Layer 13 of a small transformer language model trained on English Wikipedia (16 layers, counted from 0, width 128).
A neuron's activation on a vector x is GELU(weights . x), where the dot is the dot product.
The model reads these tokens: ";" " T" "erm" " start" ";" " T" "erm" " end" ";" " Party" ";" " Co" "al" "ition" ";" " E" "lection" "\n" "1" ":" " G"

The vector x that enters this layer's MLP at each token. A number n stands for n times 0.052.
0 ";": 13 7 -4 -2 -2 16 4 9 7 -22 -17 1 11 3 2 15 1 4 5 10 -4 11 12 -13 4 -6 10 12 4 -5 -16 -8 -4 -10 17 19 7 -3 -23 -10 -2 10 1 -1 6 5 10 15 -4 4 -7 6 -10 -6 0 -6 -5 -9 -9 -1 -20 23 -7 -3 -7 -5 -84 -9 -8 -24 -18 18 -12 7 -11 5 2 -12 4 16 2 -7 13 -9 14 0 3 -14 -6 3 -9 1 -8 5 8 1 -4 -9 -2 17 -15 -13 -6 7 14 1 -15 -8 2 4 6 2 2 -3 0 -6 5 11 9 -3 -1 -1 57 27 -7 -45 -16 23
1 " T": -2 -5 -14 -5 0 11 6 -1 -2 -42 -33 16 20 4 20 9 49 6 -2 1 -17 4 -5 5 0 2 1 -10 21 -5 -6 -35 -11 4 7 -20 0 -10 -11 0 -4 25 -19 -17 12 -3 -8 10 -7 14 -3 -4 -15 -2 27 2 -19 1 -10 15 8 -8 16 -18 -29 -8 -11 4 -7 -14 -5 9 -18 8 -4 -9 -7 17 -3 -22 2 -9 -10 -6 3 38 20 4 -5 22 5 -6 -16 23 17 -8 11 1 0 0 -10 -1 -4 1 -14 -7 -23 12 22 14 1 -19 22 9 5 2 2 -10 -15 15 -13 -4 69 17 2 -22 -6 -28
2 "erm": -16 35 -16 13 2 22 -14 2 6 -51 -7 -3 -6 23 7 5 20 39 1 -18 5 44 5 -8 -1 -3 6 3 16 -12 -13 -9 22 -29 3 -28 3 -8 -37 29 18 6 -14 9 -17 -9 19 5 4 16 7 -2 -5 -15 -21 23 -3 -23 2 1 33 -4 -25 9 -25 2 -39 21 -9 16 -25 18 15 16 19 -23 -1 37 25 -11 -35 32 5 31 -18 12 16 -11 -2 26 -13 9 17 -10 -6 -4 18 -25 -16 -20 -11 6 31 -23 1 35 2 -7 0 -2 -11 1 -17 7 5 -15 -21 -16 -35 6 -3 -16 18 10 -8 -22 -33 7
3 " start": 9 9 10 13 5 22 14 -4 -7 -44 0 32 0 21 13 15 17 -4 -4 -8 -16 -2 32 -7 4 -6 15 -4 8 -2 34 6 0 -26 21 -9 -4 -16 0 2 -38 -1 -19 -9 14 -7 -6 -8 -26 31 9 3 -7 -2 -21 -3 3 -5 2 1 12 10 -4 -3 -20 -14 -76 5 -12 4 12 10 0 -14 18 -19 2 15 -8 30 17 -9 0 24 -3 2 2 4 -32 26 -12 -21 4 7 18 -19 41 -2 7 -7 -6 -2 23 -17 10 6 -37 -10 -7 -8 -1 -10 -12 25 10 -8 12 12 -24 6 -2 -21 17 -1 -21 -7 2 16
4 ";": 7 13 -5 -8 1 17 17 -18 -3 -22 -12 0 13 4 -1 13 15 6 -5 -13 -14 -10 15 1 0 -22 -3 -3 -7 -15 -10 -3 4 -19 17 0 -6 -14 -5 -4 -5 2 -5 -4 16 3 17 -1 4 14 1 6 -6 5 -9 2 2 -4 -2 4 -11 11 8 -13 -3 2 -93 -1 -16 -15 -11 -5 6 -9 4 4 4 5 5 10 1 7 3 -16 2 0 -3 1 -14 16 -10 -17 -9 2 22 -1 0 -4 7 -1 7 0 -6 -22 2 2 -8 -5 6 10 21 4 3 12 7 8 -1 14 -8 -6 2 -5 35 41 -2 -16 -8 29
5 " T": -2 -4 -15 7 12 3 11 -18 3 -24 -25 21 25 -2 10 -7 51 -8 -8 -14 -10 15 6 18 1 9 5 -7 12 -16 -1 -11 1 -1 1 -15 3 -9 8 -3 5 10 -26 -14 21 4 -4 11 -21 -4 0 -15 7 -6 12 -1 -13 1 -13 13 8 4 4 -27 -31 -24 -15 -4 -10 -15 11 10 -16 18 -1 -8 -6 28 0 -24 -12 1 -20 -3 7 36 0 11 -6 6 8 14 -25 6 13 0 27 -3 -9 -2 -3 -2 -6 3 -17 -14 -12 7 3 3 -7 10 5 12 5 7 -8 4 -19 13 -16 -4 80 16 -4 -28 -13 -18
6 "erm": -25 38 -2 29 6 13 -11 9 8 -72 0 7 -16 12 -4 8 13 26 -5 -27 -3 40 13 0 -1 -6 -1 20 13 -15 -16 -9 17 -22 -19 -18 -6 11 -16 17 3 15 -17 7 -15 10 40 -4 28 27 2 -3 -9 -23 -12 2 8 -27 15 12 4 -1 -12 -12 -29 19 -40 8 -24 7 -18 -11 14 22 19 -14 10 31 22 -3 -34 25 -1 24 -18 9 1 -9 -8 50 -25 -1 15 -7 -21 7 5 -20 -1 -6 11 16 31 -25 2 35 10 -16 -13 6 5 0 -12 1 0 -8 -29 -2 -32 15 -3 -27 0 8 0 -3 -25 7
7 " end": -8 7 1 -1 -9 14 5 -13 1 -44 -12 33 6 27 10 12 29 -17 7 4 -16 1 31 -7 -3 -5 0 5 2 5 30 -1 -5 -20 13 -21 -8 -13 8 -3 -32 0 -13 -10 17 -6 2 -4 0 24 3 2 -16 -19 -23 10 -12 -11 -6 10 18 9 -9 -8 -29 -7 -78 8 -26 9 2 3 5 -3 18 -19 -2 10 -9 20 9 -10 -1 9 2 1 -11 2 -22 41 -9 -11 13 24 16 -16 45 -8 6 2 1 -3 10 -10 15 -4 -29 -6 0 1 3 -6 0 10 9 12 -3 19 -39 26 -8 -10 18 18 -12 0 5 8
8 ";": 4 16 0 -9 2 16 16 -14 -4 -28 -17 -9 14 7 -2 13 20 8 -2 -16 -13 -13 10 -1 4 -22 -10 -4 -3 -12 -10 -5 5 -20 17 -1 -2 -13 -9 -2 -1 6 -3 -2 17 2 23 -4 2 7 -1 8 -13 8 -2 2 0 4 0 6 -22 7 0 -16 -3 1 -90 4 -17 -5 -16 2 13 -2 10 9 1 5 5 11 -4 10 1 -18 0 -6 -6 0 -15 17 -8 -13 -9 -1 20 -7 -6 2 10 -3 8 -1 -9 -27 -2 -1 -5 1 13 11 23 -1 2 12 11 8 4 13 -19 -7 -5 1 29 42 3 -13 -3 29
9 " Party": -5 17 -4 -1 -10 9 13 1 31 -15 -25 10 5 15 0 -2 42 9 9 5 9 21 7 -15 -1 -1 -11 15 -9 1 1 -1 -13 -16 2 -12 11 -12 -4 1 -15 25 -2 13 5 13 6 4 -2 22 -8 0 -12 -11 -22 9 3 2 -1 15 -7 -6 0 -17 -12 20 -88 -4 -11 -7 0 2 -15 15 7 -11 -3 -3 7 8 -32 9 -5 2 -3 9 -5 -23 3 55 -3 -7 24 19 0 -16 7 -8 -11 -16 6 4 7 -8 19 6 6 -17 12 19 5 3 -2 26 -3 -11 -20 13 -9 -8 -18 -8 20 10 -4 2 -32 -10
10 ";": 9 12 -1 -6 2 10 23 -10 9 -16 -27 -8 12 -2 -4 0 38 14 2 -15 7 7 7 -3 -1 -22 2 2 -17 4 -4 1 -1 -10 5 17 -2 -27 3 3 -14 4 4 3 15 5 19 1 -8 11 -2 -2 -7 -1 6 -2 0 12 -3 12 -18 15 -12 -13 -11 -7 -93 -4 -12 -23 -19 -17 -2 0 4 10 2 -8 5 16 -3 11 0 -19 15 2 -6 3 -4 20 -13 -10 8 1 22 -9 -13 0 -1 -2 1 -3 -3 -20 4 7 -3 -8 10 12 21 -14 6 29 1 2 -11 4 1 -2 -11 2 23 40 -3 -8 -12 20
11 " Co": 26 3 -27 8 -27 17 0 -14 20 -38 -11 4 20 25 26 -6 38 24 8 -2 5 -4 11 -1 20 -25 23 -6 -2 -20 -2 -16 -5 14 -21 6 -3 -3 -1 26 -17 10 3 -2 24 -10 4 -21 27 6 -5 -14 2 -21 0 -12 5 15 -7 9 17 -5 -37 -7 33 -13 -41 14 16 -3 4 10 -26 14 4 -30 1 20 -19 -11 -20 21 -13 3 -10 16 3 -30 1 34 -24 -2 38 25 -2 -3 12 -29 1 -10 13 -22 5 2 -14 -5 -6 -40 -13 -9 -8 7 18 22 -14 -3 -3 -9 6 -19 -26 7 42 12 -4 -7 -7 -6
12 "al": 8 3 -16 -7 -12 4 4 8 -11 -54 -45 9 4 -7 14 19 42 11 1 8 27 -5 5 3 7 -10 20 -7 15 -2 -15 4 -7 -4 -14 25 21 -24 -5 34 -31 -11 -21 15 11 16 -5 -1 21 10 -1 10 -12 -20 -4 -7 20 -2 5 -4 14 3 -18 25 1 -7 -68 -1 7 1 0 -23 6 -1 21 -12 5 -7 26 7 -30 18 4 -11 -11 -6 -5 -25 1 60 -8 6 4 6 21 -9 -14 -8 -11 -22 -15 -12 16 -7 4 -6 4 -1 -9 15 11 -4 5 22 -7 -11 -5 -10 3 28 -22 6 8 -2 17 -18 19 1
13 "ition": -3 11 -6 1 -3 -12 -1 8 10 -40 -22 6 9 -3 6 -3 34 22 7 -7 8 19 14 4 8 -5 16 11 8 7 -7 7 -15 -16 5 23 -3 -19 -1 14 -21 -1 -5 -8 3 10 -3 4 -3 29 -11 -2 -10 -8 -23 8 3 12 5 6 -3 -4 -16 -9 -24 -1 -90 2 1 -1 -5 -5 3 15 -2 -15 1 -14 7 24 -26 19 6 -9 -2 9 -7 -24 4 72 -17 5 19 7 7 -16 18 -10 -4 -12 3 1 18 -9 6 -1 -9 -4 8 10 8 -7 6 30 -12 6 -10 20 -26 9 -26 -5 5 9 5 14 -5 -2
14 ";": 14 9 -1 -9 6 12 15 -13 1 -19 -19 -8 15 0 -4 8 33 18 4 -12 2 -3 3 -3 4 -23 2 -2 -11 0 -5 -1 3 -7 10 18 -8 -23 5 6 -13 -7 2 5 8 -6 15 1 -9 11 -2 5 -2 -8 -8 1 -1 12 -6 12 -19 11 -10 -12 -1 -13 -95 -4 -19 -12 -14 -12 12 2 4 8 10 -3 5 15 -6 17 2 -21 6 11 -17 -4 1 9 -19 -1 7 -1 30 -13 -15 -2 -4 -5 2 -2 -8 -17 4 3 -9 -3 7 10 18 -14 12 31 4 8 -9 -1 -5 -4 2 2 22 42 0 -8 -6 22
15 " E": 14 11 -26 23 -11 21 26 -11 19 -18 -32 -4 28 17 17 -6 40 35 -6 -11 24 -5 -1 -13 -2 7 21 -3 -2 -6 -6 -30 6 21 1 9 1 -16 -6 11 -16 6 -24 10 3 -17 -10 -2 -4 5 19 7 0 -17 -15 0 15 -1 21 16 -19 14 -5 -9 -6 -9 -43 6 8 -23 -2 17 -14 15 18 -22 -2 -14 16 -23 -5 5 -17 -19 4 27 -2 -2 -24 11 -7 7 1 -1 -3 -3 -39 -12 13 -19 -9 11 -10 -4 3 -10 -2 -34 1 22 -3 20 25 9 1 -9 -21 -38 -25 4 8 27 45 4 1 20 20 -19
16 "lection": 13 16 -10 -2 1 2 0 11 6 -42 -40 18 9 11 1 0 37 13 -4 -1 10 30 4 -5 5 -9 28 11 -11 16 3 4 -8 -21 2 4 8 -12 -10 14 -29 12 9 6 -16 7 -19 19 -3 7 -11 6 -8 -25 -29 11 15 6 15 14 8 -1 -2 -12 -23 -1 -85 3 -14 6 -7 -13 4 8 0 -2 2 2 12 -3 -16 12 13 -23 -5 16 -11 -19 0 46 -25 10 6 11 13 -13 0 -6 -10 -19 -8 0 3 -15 -3 5 3 -17 17 22 28 0 5 40 -1 -5 -16 6 -20 -1 -16 -8 6 15 7 21 -10 -2
17 "\n": 18 7 -11 -13 15 11 24 -12 -5 -39 -36 10 16 2 39 17 -7 19 -10 -9 -7 14 4 -15 -5 -23 12 15 -34 5 -3 -16 1 9 -1 20 -3 -11 -2 8 4 13 -5 -6 -7 7 4 -8 -3 17 -4 20 -19 2 -17 -13 -14 11 -9 27 -14 7 -17 -19 -14 -2 -48 5 2 4 14 -19 -8 20 -4 -18 -12 -2 -6 10 14 -7 26 -13 -17 27 -16 -20 14 3 -14 6 33 -2 -8 -18 6 -5 13 11 -3 -11 13 -13 -12 19 -6 -7 -7 17 1 4 6 7 -6 -13 -13 -2 -26 1 -21 -7 50 34 3 -10 10 24
18 "1": 10 15 -22 16 -10 8 -6 18 2 -37 -16 16 16 8 -8 9 -28 17 11 0 -9 -9 9 7 19 -12 10 3 3 1 -12 -22 -14 10 32 -15 22 -23 0 2 12 2 -13 11 25 -4 -1 -9 -23 -5 30 28 10 -2 3 -43 8 -10 7 8 5 -12 -10 15 4 -10 -30 10 -9 -5 -5 -9 5 39 6 -11 -38 2 -11 -15 16 -15 11 3 -18 15 -13 -4 -18 70 21 0 9 -18 22 -13 -3 8 7 -8 12 -7 13 -17 -25 -1 5 5 18 15 8 2 -11 17 -30 -34 -12 -22 -6 10 12 -21 47 9 -31 -10 -4 -1
19 ":": 11 -3 8 -3 5 19 -12 2 2 -7 -18 5 3 -7 -10 -4 9 24 2 5 2 5 8 9 7 -2 -2 -7 -8 1 -20 3 -3 -3 9 -7 10 -26 -22 13 -14 4 10 1 -3 -14 11 6 3 -9 2 6 -7 -14 6 -10 -10 2 -1 8 -6 7 -5 -7 -15 -7 -90 -3 -4 -6 -4 1 8 20 2 14 -24 7 3 -1 2 -8 16 -1 2 1 -1 -7 -8 26 6 5 2 -6 2 -4 3 13 7 -8 3 -6 -17 -2 3 -3 -6 -1 7 2 0 -10 -8 14 11 -11 -5 -8 0 -9 0 -4 45 34 5 -19 -11 32
20 " G": -1 5 6 -9 -7 27 9 -1 -4 -24 -14 3 21 14 11 1 32 20 -9 11 -14 17 -1 31 7 -5 31 -10 18 -11 -11 -14 -1 -26 1 -3 18 -12 -7 4 -11 16 -18 -3 3 -23 2 -6 -10 10 -4 -4 -11 20 -7 3 -11 -11 -3 2 0 25 -9 14 -16 -12 -27 -3 -9 -14 22 -1 -3 33 9 1 -12 -4 -13 2 -7 -7 -19 12 -18 25 -5 -5 -16 17 12 3 -12 1 -17 3 -1 10 -3 12 3 -15 -31 -9 -23 -9 -10 24 14 17 12 -3 9 19 -4 12 -18 -5 -20 -23 -3 -3 77 4 -4 -36 5 -17

Each question shows the input weights of one neuron of the MLP. A number n stands for n times 0.0086.

n239: -35 23 -10 -2 21 -2 -9 8 1 4 10 -19 -24 -28 -16 16 6 -18 -16 17 8 13 1 -24 18 -6 -3 9 -3 -18 11 14 10 -11 3 12 -25 5 30 -17 25 -26 0 -29 -2 18 3 -11 -10 -12 6 -10 -1 -32 -20 22 1 -13 11 -5 -1 10 6 0 14 8 -12 4 -15 51 47 -22 3 -35 -2 -18 8 -23 4 21 6 31 -10 4 40 -13 10 14 -16 5 -3 -6 14 -2 -30 14 -6 1 16 34 4 7 -17 14 24 -4 -15 4 -29 2 1 -27 30 3 24 18 34 46 -3 14 1 -14 -13 4 15 -6 -9 -9
On which token does it fire most, and how strongly? 7 " end", at about 1.5

n249: 35 -5 1 23 6 -1 -8 5 -1 25 11 1 -16 -16 -11 -17 -50 6 -13 -8 1 14 15 2 41 5 -15 8 -24 0 3 26 -19 49 -8 26 21 -14 15 11 -7 -22 20 9 12 -26 -23 -47 -29 -6 -39 -2 31 -2 4 -8 -22 40 -10 2 -22 31 -36 4 24 -2 14 21 8 -19 -10 -16 -16 20 -27 -16 -9 -2 -6 9 -49 9 4 17 -10 -22 7 -5 26 -10 -14 -9 10 -11 12 -10 25 -6 40 1 4 12 23 46 25 -46 -22 -9 1 18 -9 -48 -15 38 -2 31 5 50 27 34 37 12 -33 -24 32 -1 -38 17
Its two highest activations, in order, are on tokens 11 " Co", 13 "ition"

n424: 0 12 9 -5 18 -6 -5 24 1 18 0 -35 -21 24 -29 -1 -8 -56 12 14 23 -5 -17 -12 3 5 -2 -1 -40 -16 -21 4 -4 -1 16 9 -2 4 -6 -4 -9 -8 33 -6 -26 4 18 8 -9 -13 -1 14 8 -12 -2 -15 -2 37 15 -18 -6 -8 -1 -41 46 31 -10 33 -19 39 10 -9 2 -12 2 -5 4 -15 13 5 -20 10 -13 -14 17 -29 -12 6 24 -11 -11 20 -23 23 19 -6 -26 38 33 -2 -2 1 -17 11 -6 -17 -9 19 17 -5 30 -22 -12 17 31 5 -24 1 13 -9 13 -9 2 17 7 48 -18 32
On which token does it fire most, and how strongly? 14 ";", at about 1.9

n21: 34 -35 14 -31 -37 1 34 -28 38 33 -8 5 -1 -10 62 17 -10 12 -37 34 24 26 14 -35 -18 31 25 21 -33 -33 23 11 6 6 17 5 -15 -6 -19 18 -10 -8 19 28 -14 11 -24 -23 27 8 35 29 5 18 -5 -14 8 4 26 -2 -26 18 44 -23 -16 -11 23 3 -53 7 21 43 -24 25 16 1 -7 -12 -5 -20 -9 -15 -8 -31 -15 11 38 20 -16 -2 25 -11 21 -5 -12 5 -44 -20 -6 -8 -17 22 -14 -8 -26 -27 -52 -22 4 22 2 8 -22 -2 3 16 7 6 4 -20 -20 -24 -16 9 2 13 -21 -10
Its two highest activations, in order, are on tokens 15 " E", 17 "\n"

n218: 17 -8 10 -18 11 -1 -49 -4 10 9 12 -16 -3 -8 40 -4 -35 -53 -18 -4 46 3 -46 -3 -12 -25 28 8 2 31 16 -14 -45 -28 26 9 18 5 -25 38 -6 20 36 -10 24 7 -15 -40 8 26 -5 8 -1 1 -17 -17 -7 13 27 10 -4 2 30 -6 -10 -33 -2 0 -37 -2 -9 -16 -48 -14 -4 4 44 5 -3 27 -15 -9 -11 2 15 5 5 -12 -6 -12 18 -7 -15 13 -8 -10 35 -18 7 17 13 50 1 32 8 0 2 -8 -8 5 -8 -7 -30 -2 -2 -13 7 3 15 9 -14 1 -9 -28 20 47 1 1
Its two highest activations, in order, are on tokens 3 " start", 16 "lection"

n312: -20 -9 12 2 -19 5 6 -4 -8 33 12 22 -18 10 3 9 -4 -33 -9 -21 4 1 22 -11 -1 10 -17 24 -21 -2 9 -6 -1 -3 31 -10 0 5 -22 36 -8 16 43 24 1 -18 29 -6 -13 21 -47 7 -3 15 -50 -4 11 24 24 7 13 8 -22 -15 -13 3 5 -7 -44 -28 12 -27 -27 -9 5 -13 6 -3 -34 9 -38 23 0 -13 6 -32 6 48 17 8 5 3 24 15 -4 -15 11 -13 6 -12 9 31 7 22 33 -33 15 5 13 -4 -4 10 -24 -24 8 5 -8 15 -1 18 -37 -27 -23 -6 18 37 -9 2
On which token does it fire most, and how strongly? 9 " Party", at about 2.8

n428: 23 -31 -4 9 -20 8 -19 7 -3 3 13 46 1 1 26 -55 -17 -1 26 -4 -6 11 12 -23 -9 24 -8 40 -11 -11 5 12 -13 -11 -17 -11 18 -34 14 29 -2 -14 -2 -56 -38 21 17 25 -1 -8 -30 39 14 -4 -8 -1 -23 -19 12 25 -19 -16 -28 -4 -4 4 22 -13 -30 17 21 -17 -27 -17 -4 -14 11 38 -20 1 1 0 12 24 -10 -9 13 -15 -15 -28 -5 -8 -37 -17 17 27 38 4 3 -34 1 -42 14 11 23 24 2 -1 9 3 27 9 -11 -18 -1 28 12 34 -20 15 14 28 3 -1 31 17 7 4
On which token does it fire most? 7 " end"

n152: 28 13 -27 26 28 -31 14 -12 29 3 -1 -19 -12 -24 16 -17 2 21 1 -14 -25 10 -1 -17 -12 -7 -5 -12 -1 0 21 5 -19 -2 -1 -14 8 4 11 7 -12 -19 51 -18 -25 18 -3 25 19 -26 -37 -7 13 -31 -11 11 -7 8 -25 20 -16 9 -5 17 -9 25 18 11 -16 -10 -12 8 21 10 18 -24 -20 15 -1 28 15 5 17 -21 -5 -8 22 35 -10 1 -1 -16 23 8 30 -7 13 -8 -6 7 2 1 11 -7 10 1 -42 23 -21 -6 -30 9 -24 -12 -16 9 23 52 6 11 -25 23 -31 -22 15 1 -19 -31
On which token does it fire most, and how strongly? 13 "ition", at about 0.62

n188: 27 -13 -5 -10 30 11 -34 -9 -11 26 4 -10 -25 -3 -9 -7 -6 -29 24 -7 4 13 -10 23 38 0 7 60 -61 0 13 3 5 -13 16 0 20 -5 2 -17 4 -14 10 -7 -5 33 19 -6 7 -12 35 -16 -5 14 27 -15 16 8 4 36 -39 10 8 -20 1 10 -3 -24 -28 7 -7 -42 -7 18 -7 10 1 -11 14 2 -19 -6 17 -31 -21 -38 24 -11 2 -11 2 -25 36 -28 -12 -1 16 5 1 -23 -6 4 -5 16 -4 -1 -14 -12 12 -1 14 4 23 25 8 17 -21 9 19 10 6 -9 -27 28 -3 27 -23 -2
On which token does it fire most? 10 ";"

n350: 1 2 -2 19 -11 -31 -18 -12 -5 -18 -24 7 -14 -2 21 -1 -9 -25 -8 -3 21 29 -18 -13 36 18 -7 -16 -8 -8 -19 -6 24 23 0 9 -5 4 -28 -20 -14 -18 14 -17 -8 -17 -16 18 26 28 -9 11 -8 32 -11 11 -8 -2 -3 1 -2 4 -7 21 21 -15 9 15 -13 -5 -5 17 15 -24 -23 -7 -12 20 24 -18 15 7 13 24 12 5 18 5 9 -40 9 9 15 8 9 19 23 -6 5 7 -40 -25 -17 -20 -2 25 -12 6 4 19 -9 -12 4 -16 1 4 26 38 -13 -3 28 -28 8 -21 11 -18 -11 10
On which token does it fire most? 2 "erm"

n306: 2 6 -18 0 3 -9 -21 -10 -14 3 23 12 2 -1 -14 -10 -1 -2 -15 12 14 3 -13 -22 15 28 47 36 -12 10 31 9 -32 -26 -14 22 50 -10 10 32 -20 -8 6 -4 -1 9 -6 -3 8 -54 -11 9 -14 -9 0 30 -15 6 -5 39 -8 3 9 7 2 5 5 -17 6 15 54 -6 -38 -10 7 -1 -16 24 29 -7 -17 18 2 -24 8 20 -15 -8 -10 -10 5 -12 38 -9 -15 20 -12 5 -43 7 -7 -3 9 3 -24 -2 -2 -22 8 -27 -14 1 9 0 -21 -16 -13 1 -15 -9 35 18 -14 8 16 -6 1 -38
On which token does it fire most, and how strongly? 16 "lection", at about 1.9

n163: -17 -29 2 -21 29 6 42 19 -1 31 7 4 1 11 -16 -6 -16 -15 29 -13 -19 -2 12 10 13 29 -26 31 -11 -30 4 3 -55 -30 42 -13 8 -3 -4 -38 -38 -11 37 -20 -13 -13 -4 10 -4 -21 16 19 26 9 -14 -10 1 19 -8 13 -27 6 -45 -29 0 7 5 -3 -9 -1 -16 11 -9 -12 16 -36 -6 -3 -6 4 -13 16 -5 9 -26 -48 33 -8 -20 -2 4 -13 -2 -4 5 11 11 -16 31 -25 3 5 -12 22 -10 3 11 36 30 -24 25 -14 4 -42 27 -18 5 35 63 -27 23 -18 -16 21 14 16 4 19
On which three tokens does it fire most, strongest first? 8 ";", 4 ";", 19 ":"

n156: -32 -29 7 11 -2 -3 -34 10 8 -10 -12 -14 -8 -14 -10 -12 13 14 20 43 3 -3 -31 -12 7 1 16 -3 7 -2 -16 -14 4 -25 13 -28 1 25 15 -35 15 -14 8 5 -30 -11 2 14 7 5 3 21 19 1 -8 41 -52 17 -12 -24 -9 31 -20 4 -11 -28 28 -30 -38 2 3 -1 -8 5 -4 12 15 -3 21 -1 6 -17 25 14 49 -3 -5 2 -1 -21 18 16 -17 5 -27 -6 9 7 3 -5 -4 -13 -10 6 -4 -44 22 -7 2 -27 28 3 25 -3 1 5 -25 -1 -28 -19 8 10 36 1 5 27 -24 -23
On which three tokens does it fire most, strongest first? 20 " G", 5 " T", 1 " T"

n34: -25 3 -43 -20 4 -11 6 26 34 21 -34 18 14 -4 10 -23 -9 -30 19 5 8 -28 6 9 -13 3 17 13 -15 1 -30 -9 28 -4 4 -30 -6 -21 22 -46 35 6 24 -9 -41 15 22 7 11 16 -9 3 -6 14 -20 -10 13 -13 3 -28 -13 39 -26 -37 15 -28 9 -10 -46 6 23 -7 -12 14 -17 21 -9 29 -13 16 -23 29 -41 -16 32 -26 22 41 18 -7 -2 -18 -17 4 -7 -11 -12 -37 4 -32 6 -37 -34 8 -5 -37 -20 5 23 5 40 35 16 -1 11 -17 12 21 55 0 21 -11 1 -2 19 16 3 25
On which token does it fire most? 4 ";"

n211: -51 34 1 -24 8 -41 12 19 -3 7 15 -8 -24 26 14 -5 -12 -19 20 -21 21 -18 -17 -31 -7 -26 5 -5 -30 -3 -13 9 0 25 -6 11 2 -31 -12 -1 33 13 9 49 -12 19 -13 31 6 9 -12 -8 -14 21 -10 -4 -2 17 -16 -26 23 -5 -8 -16 -11 -1 -1 1 5 -18 26 15 -3 20 19 -9 30 3 4 15 2 10 13 -21 -4 -10 -13 5 57 -25 2 -35 24 1 -4 24 39 -1 52 -35 16 -19 -12 48 -30 -2 5 4 -1 -3 0 -21 -2 2 11 6 -19 10 2 -46 -14 17 9 -3 11 12 -27 4
On which token does it fire most, and how strongly? 17 "\n", at about 1.2

n472: -16 -19 -44 33 -1 -16 10 23 -1 -8 -10 16 20 -41 13 -12 -38 -28 7 46 18 15 -10 -46 35 8 -3 24 -1 2 -40 -9 -24 -8 -16 3 19 14 34 -8 3 -10 0 -9 8 18 57 -12 11 -21 10 17 -14 -13 15 -24 13 13 -35 28 -14 -28 7 -29 3 -16 51 22 -8 23 -19 40 8 27 11 -17 14 -1 42 -26 5 5 5 24 1 -5 4 6 -5 -37 17 -32 37 -8 -27 3 -32 -24 4 -3 24 13 6 12 -33 23 -20 5 -1 3 38 -16 5 -15 -29 -28 6 -13 -9 17 12 -3 2 14 10 15 -23 -5
On which three tokens does it fire most, strongest first? 18 "1", 6 "erm", 17 "\n"

n336: -20 -15 -21 -44 22 -15 -13 11 15 -6 9 -27 -17 -3 2 18 0 -20 13 35 4 -47 -5 4 4 -2 3 -9 -21 60 18 -4 -51 -5 8 20 44 18 22 -21 36 -13 16 -3 -47 -32 -9 -5 -3 -12 1 -4 25 -13 -11 8 25 -22 48 5 13 24 -2 -7 19 6 8 1 2 -10 41 -37 10 8 12 -18 68 -38 57 -3 -25 -14 -4 -12 27 1 6 40 -17 -10 14 -39 -7 5 -1 8 -11 -12 -5 -37 6 -13 -1 12 11 -23 11 -14 0 20 6 -25 3 22 -27 3 10 5 -21 -39 -13 11 -11 -18 -2 26 -17 15
Its two highest activations, in order, are on tokens 16 "lection", 12 "al"

n480: -5 -9 3 13 -16 7 11 5 34 14 29 12 0 -9 13 -37 -13 -4 -6 1 -15 -13 31 -8 -27 2 39 3 -21 12 47 17 -18 -1 6 6 4 13 12 13 1 2 38 2 -21 -33 1 -1 -42 -43 4 7 -45 7 -16 19 -7 21 4 35 3 18 -16 -19 -39 25 15 15 -14 14 -12 12 -1 24 9 -14 -29 29 6 9 18 -31 2 17 1 5 23 8 18 -6 -20 2 4 -36 16 14 -2 -22 17 14 4 -42 -10 -15 -8 -60 -37 -21 7 28 -2 21 14 -33 7 6 -3 9 -18 -22 5 -19 -31 2 34 -12 8 -36
On which token does it fire most, and how strongly? 7 " end", at about 1

n448: -46 20 -1 -9 -5 -13 -14 3 -30 6 6 -19 13 10 19 -8 -4 5 15 -7 6 -1 -17 -6 -6 4 22 22 2 15 -44 9 -51 50 27 22 -27 41 6 12 25 -12 34 -15 -14 13 9 7 7 -9 20 -35 -22 28 0 -8 -9 24 -21 1 -50 8 -11 24 22 -2 -2 30 29 21 6 27 11 -13 -30 -30 51 -31 -14 -5 -18 17 -24 2 -10 -18 25 9 -10 3 -21 23 22 -7 -5 1 10 -9 29 3 -24 6 -18 10 -2 -19 -26 -1 3 -17 13 24 -6 40 -19 19 -28 6 10 -10 -12 -9 -40 -2 -7 5 -18 -5
On which token does it fire most? 13 "ition"

n134: 9 -28 -19 -28 -31 -27 5 9 9 49 -12 7 -4 -30 29 4 4 19 -53 3 33 -31 31 -6 13 3 -4 -32 5 6 18 -5 -8 -17 -29 -13 -22 -32 -20 -9 19 -11 1 1 10 23 -18 -13 13 5 -14 -20 -17 6 -12 48 11 25 7 30 23 -2 42 24 -8 -24 42 -48 -35 32 51 25 -31 20 -21 6 3 9 10 29 7 1 14 -7 10 13 -24 36 5 -8 63 -22 -28 17 6 9 -28 5 28 -29 -1 -2 -51 -5 -5 -10 26 -15 -1 -1 7 15 10 -35 -4 -10 -24 -4 3 14 -3 -26 5 -19 22 27 -12 -33
On which token does it fire most? 5 " T"

n276: 19 -25 -11 -3 -15 -37 0 -8 16 1 9 -9 3 33 -2 -6 3 -21 -15 1 -43 36 -21 -44 -14 -2 -29 -11 -15 -10 -8 -19 -14 22 4 -24 -9 -2 5 -3 19 30 6 -8 -18 3 -42 -2 -6 -4 -2 11 1 7 7 -19 -57 1 33 26 -5 10 -7 -21 23 -6 23 13 -3 27 -5 4 25 12 -2 29 -4 14 -13 15 -42 7 3 -29 -5 -10 17 3 20 -6 -6 5 -31 -17 27 26 38 25 -2 9 -36 -34 1 4 7 -31 5 42 13 5 24 -15 -1 -27 0 9 28 2 25 23 2 11 7 7 6 -13 12 3
On which token does it fire most? 1 " T"

n192: -23 5 -1 -18 -21 -20 -29 -8 16 12 12 40 3 17 -27 6 -20 -30 -14 -4 9 1 1 -1 -35 44 -15 11 -3 -4 3 21 16 39 54 27 -5 11 1 -8 18 -33 33 -13 -48 -31 -15 -20 2 -11 -8 -15 -17 -20 -49 12 0 -7 5 -6 30 10 5 3 -4 -2 13 -11 2 15 -11 21 -11 -23 18 -7 16 3 29 -7 18 29 10 -19 10 34 18 0 9 2 -13 15 -14 4 -38 -33 -44 -14 9 4 -31 8 -9 24 19 2 -5 -13 -19 12 12 1 30 -21 -5 11 14 -5 0 14 37 4 -36 -7 -10 30 -24 -8
On which token does it fire most? 15 " E"